Layer 6 of a small transformer language model trained on English Wikipedia (13 layers, counted from 0, width 64). Numbers have three digits each and are written without spaces.
Take only the direct path to the model's output, skipping the later layers: a vector added to the residual stream pushes a token's score in proportion to its dot product with that token's output vector.

Output vectors of the tokens that the questions are about. A number n stands for (n - 500) times 0.0042.
" Angiosperms": 771567310570572571572359831475552611600482102543458470454489756663483378399344694894615149515506500292663518410363414518628352335534534300549715276616600705292257513519450284500356619719630532
"-": 599211483379586367591713357690582504521572784316519540618573473322553537472586432376435529303496513608595523637586500477500365630445461478426389691576326726533343579683674318478668537588560455
"yards": 972641208573634470697442560593685510354372314641349526342296559361339489614407834420730699817385480659302349429224530728550537398620526301519595354330477275576231525405508679351443516768462485
" genes": 532511240448446574651482549618467621494404297756538455522402497709663499283392798636508449612330461461404466304545462562757384302488611286656682390581556347585271712407336311522451570578568521
"aternal": 687754185693602751271185666204722840633584529600370348604518695664530488604587426639548350468395491233484313327584514920561605383632636306585550322736633629240336642285294505210446560458504670
"õ": 630395204436480488472493684601555599428307373574540490355503616828555490374515754607636472535600525496485424535451516584518553484476354329524473396671582490390341701404424438312349626766293638
"ecraft": 725537206447592564396288717433766776286330157672236507258513704510740481332215616691677257767511525628296430548369482405563857294561509251455673676367333481513313495547626240376540541409636608
" doubles": 504470314771383547679297634488782413405408406405226425477190674730771484257471585617480544505315514402483452598369372500326482565565571484552576360566711583450419617563463545428455490573494750
" injury": 681403259426308496789489562405687235490284239505301447485405599521534503634392439578593376846525704443580357351537547492523777486360552610507576324441300318404419763344419489519503573427462812
" knockout": 318613205409283637603422616407607316431165665536253435550400627504557490354402576634534296670540625481583354636325426451405555571518556448552670289406393318590336645464370504514506481576428708
"ι": 571537458500356526513417598611478760617544379700424391333426709692413481290517754688544522651492507553245361343632500644496353510562504309542601460566590473599241554378594303286290457718593448
"ulum": 428568307376337550299303600689625791453265471723381424488368477674560486419394689723470312692477598326402322418478366658297543335618722212594487462406362310451258567563475383459463472336691486
"yard": 823734275581524448668442695437682495246619312558364492387380477380243483638381571387816699767588436531270321322396520760496633466579414405604495210354388350445313505444696633408412533576528510
" legislature": 397552145496547702261302516301575612435521611755602439541474470280379489612371483565530476792314620412576487500127811586454581493350712437573766396322647321477339616292435512369466450565582662
"Spec": 608644320554463532257480457518393699558265452724381424305289652419492478182229500515707637588351413365227547591421546659645357404580611316469671439303399204409383620586482326316439613574613486
"west": 695346245562629468283325672713601445473213462394412460536317635478285485527329509624692491407362478405522189541311681691488642565503457194394447416410662416642397593272613708561402507684432454
"-fiction": 418843111465101725336642538228755884414392561636165360380171671387749488576313342479804221500259510310217614276322581802786446469564741300788519513561500397633201575557409209546299574689750578
" tenor": 617568343582236438622395716468613705534369249390228395390317558625773487302536383469722377481463601291472458307415486631493405483622443459547662466667606420319559657545536566471463497371481583
"’": 477412456423212283460377500631602582546735370599529521548733593443445512466444544423394188460508408578318489488405575598633577634296500514418622353717610558497327591397442538604387680452616375
" compositions": 832704258624169623572372645343625611526562338495234434535308580694539495358453612485471459425283451382504565369486342595699376281631385323547591288591653570427246543604507500390438514392651620
" soprano": 578555318504232513607540800339687703460406267356213415363263635619787489246589461458622358443492596353480434275441563555579391473567438359573664388568577430400520618471484456493432561370500605
" shoot": 493530261500271542663457468360627398677413423450339453485471546537821502500406461451516636571623627510486542600319520445553688520418654658474626390404443515460434608616457408395497703582531546
" NFL": 560519328365349653402273611399571482377586417437256450558432707269377479611449265562756550341397646325393407687569328369639673409557568580590676217421572318391529696336407620449526476500484796
"e": 428522488317521414382561490670575313755727517285481493423507428524496510415508651282496470393703497512713657533626376292392517533575214357378403508458357351667395380585629551628387725477442475
" paintings": 809764303536322609518689507466745686526533279485223465368348464599469506324338521362686554580370472500419467177465419648571363201480576344583612289568629407464326526396576407500366581413631478
"ful": 662533473449312590606571616364851514587372485337610516504360508491508505685284562457598285763402665523486351298381508637457717496622508224719593646354361546708312772649678634673423774719596653
" touchdowns": 815596223717607572539314569569573432390298319495491433432397691472601477505565568834717540527481717276448371562326440608570635415522479627642731470529504270663241668221519661543582533677615810
"ological": 459467474415357406347352361360681680711526564594530494691326469514450504247291562613562481692385284545523117407404574750581432233397720440425689611306564496314393514200691247504510507593518571
"icism": 676572320565500628427333522239667874595673333745400439568386734671310468354306447500505235558460321549329419086423594558598489236590620270430767279217429596496291510156484477564611476471515598
"Plot": 521658485415444752354418509421706722565208385726342407120355682387500442462197402582598466812457396343194673500448624546570288593579538214646699483481299422386505810505255417231357631495644544

Output weights of attention head 0. The head adds the sum of these rows, row i times number i of z. A number n stands for (n - 500) times 0.0054.
o0: 483533355730398518622307406423426460532689356526246546314634351268751450538449381770474704426641611509410577742394651312575713551550456571592581617455417400517444436354323639429582475547664730
o1: 415530678479385225813413582645216581354556429523444798616516361488599426334959499352555322398581319460496115355475400441582423359402535671451615344973622471275387474481595418678161326587445595
o2: 420614583497635420627485487422491432541523753539538365463469534371418371498321605413620525442258489323485505438614414288469664426568636580446421503413628379491565499166339412606522425634467497
o3: 439108545427555458495503410554683298545302505597425591760497692370675341618605519721542414512494624326623519673610652448341673657597671562603547508663487529514566635597513453458480710566736676
o4: 325665507516359649392506490763399452620472618538657628455578462486420493385641466286433537873741583637406555513465445606445478411467568432437365487457401158529439542457593369457520387701468032
o5: 606635496648507332454627538605569471485437531455352429646350487710639478380424422492541505437517300578221532338394528415467283487585612480780532411448377427442453390553683434633740451593511370
o6: 658478468325253490476499686416632763553611442550427501602443741528372430275573502655559532270310470449578509448463623546539350251491746491416561552479509480553616587312588517408310563492500529
o7: 539382347663484703643606451357467493428539394321465641550508679330564512592645476491631525345658463692503479473688690523400779553346626918546590518455383447419436437399572867486682384412360782
o8: 327464614306671412396548345484540742642452441463409518636564465224437534667421468137718568636692608458505487374346731448633689529245627501356460386574351530401572493382538564511719839527447679
o9: 491498429455750181676479636606582406536415589246401454576482539449676453630768581435761336485672770633594342472525247530466618420509606626496530324646596348376359581469447215508379729316528634
o10: 380363400671480307552441526848521248525623376834567656713518431451655335462434545661345498563255466233551329677583387439471638651447566609563420581577605454575602501542258451513593552620430333
o11: 499329484399725606671799441801711533457273777250568190330581360801503670318288697517514622425455571584510142502559419517406543233540369537335389639576449577675451537489642389631283460805214564
o12: 533520523658680566223561425501553794667865475591683344729666373595164579395619575356267390692523372477751442140491507818528495369359397392631497552680464490436493427504434387485621602274602539
o13: 363480354448340617664544355562557465573338396420662691484561607476646794265475544683643524542570605615322208465627427290469506323419537397505483508802331276521511580429482463737317759652486662
o14: 510280741565465563312469424554442349732575525464613723527578498367381661539609589461538767493513645642474412723372677479310744573461439628279545456414432196767627660286650647523507408665419378
o15: 496400461475580667352608450810224815583513470495534538575680472441350670728498480502618330448338319593515315577305427648579442496565536441450611468494473423610668292415628399597504779448649433
o16: 714606542513554519336590473580453592339249656391292534442471441599314530429808767423577646323393493429584322516229548572586566521457531465534333333583507674531648523341432419334414530442424624
o17: 549370546536664541355407587550237491442400525668603434337513416194262510589310502687702609696677734725618271614332434315346378437525642697531618495257397378714371529516305691478414497672520417
o18: 797526177628628811372510480464502437184592551386513633411402533599341292540425371361667792537408417465356379696434534573516565445598438644652415488352377305589482377694619436270495203441329279
o19: 547504564607527581582433628487358586541677540468605266457463345450393049389497578488497537640608930413470439285657608570468479598459568675657493619730595344638569331486363350360481341567574389
o20: 629463574583568505550372481458531627503545563577576215444583389627248203345597686484572635785459610380502419434632735697600691423542654829337315389640612385591275513391505309460241259527367714
o21: 508421422566630615237330461722179658505606694611387525503618512601379444534307583644503504658458393605427400677580532409479445554644659563458521450433490813750480515435493438556480354603673485
o22: 687436433532583472504558796719732199501311444290439565682459414629522458472594695613319586533601799636760578540459281451396393721649425423545624538563756537397432561454482403453504543510604414
o23: 554536666510527432741501609493592324686452459440319642405398598675624521458548332304734494607591624280531766576527414320481574564425567691532337316675412615393770547426689559648738504475529465
o24: 441495421481657495634602417577677467484267681567288654568389610870576649525409500531448302433316103497606313552599438384389477591632436454294438279588656681395509529558803406354618796501426484
o25: 587490380500472459432410663492644641356546447224384334358585565461758069514687398506377655392483795534760397399577521561466391556523389475635502666532655653438564406499378271286490432504415762
o26: 707496410508276652513489327572544822455600211423508578392413391543434794497433135355565680333544606551469506448528260602635238217420227452750734608511608587409594488484494559376460615585708392
o27: 451464376757374489351536390580636590355637393612796501619384239679337619482415736755342669568725289641368519655516436554501423302486423323451581541487415535757410399767555098372571444263561485
o28: 421528384525681439475307575672386496561424361563416253475445578600646533478537516651360390486472571689654525484567558432424474395563342486587445528356607551565400343427341205551638424440535483
o29: 557356579734492512427556545493597415523599454357494580693642506493529421545383691511328602372408478499484741580510440661414481582743747700463540708463827483452495580502424725509391504486447823
o30: 500604537379595652473549370291698453398646627652558422538601327422268557739174226218526518431568553435548535516311351212701476543384624451711566475461456565470584323413178453511429596456589554
o31: 461379470478598465475502565446106741657268685458678301502424410460514552393541460563457397597482611737554556400510769343405229658474406271564552730418640593487680534306434326630617449613608483

Each question shows a token from some text and the vector z that the head gathered there. A number n stands for (n - 500) times 0.0042.

" ": 512515454639435409477366583550548425698540493603576692395487513573641485549507735542352411483499
Which two tokens does it push up most, strongest first? " Angiosperms", "’"

" won": 471419517689494474449468539645471559439507505456541478468334278523465540635566568516532407465427
Pushed up most: "-"

" August": 484488399451632552435485544568456546554502503502489543554440470527525523482428553497564399552469
Pushed up most: "yard"

" in": 445575499396440569591395654585558607594580558552558481427379500534491492582450657450381448565427
Pushed up most: " paintings"

" of": 431701830429376533562484687500642515674372488817557582170408586669537413529497597563357414604610
Pushed up most: "ological"

"192": 369650563475466486561499692625537448590476436650555469337535455463537413570446549437468472587498
Pushed up most: "’"

" met": 324345370427719527608344524543500512609379424552472614549304334546463375465400672555289371471461
Pushed up most: "Spec"

"194": 513531508335397455497537656570535436668477516610531413423471476559645439540543587582505527677486
Pushed down most: " knockout"

" Human": 406588633499402572529427615568579494586458508739517560301436507563506460517509566559405408534561
Which two tokens does it push up most, strongest first? "ological", "’"

" United": 679438451639454492432326533607577518563503597543449588533380432514619579372511605355522466426402
Pushed up most: " touchdowns"

"owski": 388434478474580528401377592650571524564422509557454612526445402611553501523501528522532417328447
Pushed up most: "ulum"

",": 739457449620445469428339556629608501561509600570435606571331428505642533298504622353502472427409
Pushed up most: " touchdowns"

"-": 434505447527699464467489568611403624570580583504513505520535433394504534463418538486483412466493
Which two tokens does it push up most, strongest first? "e", "ful"

"r": 427459445550658454438263497528357546642434345542527644514468397423602465578463690606360467289556
Pushed down most: " NFL"

"ator": 469511445468564548434439523623513436453545480590426511455357310423499478518477565485577367415448
Pushed up most: "e"

" |": 524526473584537570466501475606556492462495555505464495474393413468510528517503425521503493463448
Pushed down most: "icism"

"h": 432404481478555526449347527581560515516496515570462592505434413568526524496480582518525419381489
Which two tokens does it push up most, strongest first? "ulum", "Spec"

" Bell": 500540497477503498416343550667574480500503468516449457421442421457562561493489604526539526390400
Pushed down most: " legislature"

" Method": 408509531508428438465473594589526577328464534534521571436411382523448592466562535493373467528454
Pushed up most: " NFL"

" full": 446597586513715623517402520674675627523669486578573670600390404493463475507504601415331318458495
Pushed up most: "yards"

"),": 467383466684523513474347482491529428609462412416589606480521491508530576558469601435424476389524
Pushed up most: "Plot"

" times": 548488330626567386428279419593552708569549487491513553519472451562698536490489656528467388355585
Pushed up most: "õ"

" the": 424567491793434382498376563640527447541449475521366662380457459486575509482515615416616457369598
Pushed up most: " Angiosperms"

" University": 496559536588427441480420652527555354625385566642370797356477542605592419397513638526501454557544
Which two tokens does it push up most, strongest first? " legislature", "’"

"ie": 338446412483577561490320546603564480578442482660420556438474380517573508484451597551549420365574
Pushed up most: "ulum"

".": 500589557582422418479435645517557358620376563642387796345495558603591420428522618523499455564534
Pushed up most: " legislature"

" Eug": 380522542394568644441437631626481602438576448593598509488498568578518541498430690514467231440634
Pushed up most: " paintings"

" G": 486430432433573541434394485555507479471513428605416572448365331508513531474455609509535381395462
Pushed down most: "aternal"

"ome": 479478464459565545429478494601518466439510447597433501443358321421516492484458548486572382411428
Which two tokens does it push up most, strongest first? "e", "ecraft"

"3": 588591484611487513484517491528479442628436467509561437438479456633595397568641623413425494493450
Pushed up most: "aternal"

"th": 281411496550569555683118505612488570537357575491441658507300431710735655531450564448298377344635
Pushed up most: "west"

" Win": 458458362611532465275403589594371637461455441516529597436471437677669481531551788444446394372605
Pushed up most: "-"

" under": 436603600525722619518405520672687631520675484578578673601393401492457478519506591417325318455497
Pushed up most: "yards"

" member": 438582499736440354494384630644529404530467515462321674331403478483629535514510595400657413410629
Pushed down most: "yard"

" unanimous": 508426523762474501423489629720501578410428563290542499528423363433524591476559455482509441495379
Which two tokens does it push up most, strongest first? " injury", " shoot"

" found": 374477492386539512598433504541625516581540559642541621512480423523567392518424595510571517539488
Pushed down most: " injury"

"ctor": 431535384658518509568226545691590656613496399624486509463449441445576451511480779401537402397484
Pushed up most: " Angiosperms"

" Indiana": 693432427630472467426301533618590526573509551544461607536348426508643532348476629382496463395423
Pushed up most: " touchdowns"

"en": 589630549277630672419307570555498525506573464567450491605413414565551578589493637505428253452435
Pushed up most: " paintings"

" stop": 518540435585498514433473461646536568301566536441518463485358326349588603539475516518559464482412
Pushed up most: " doubles"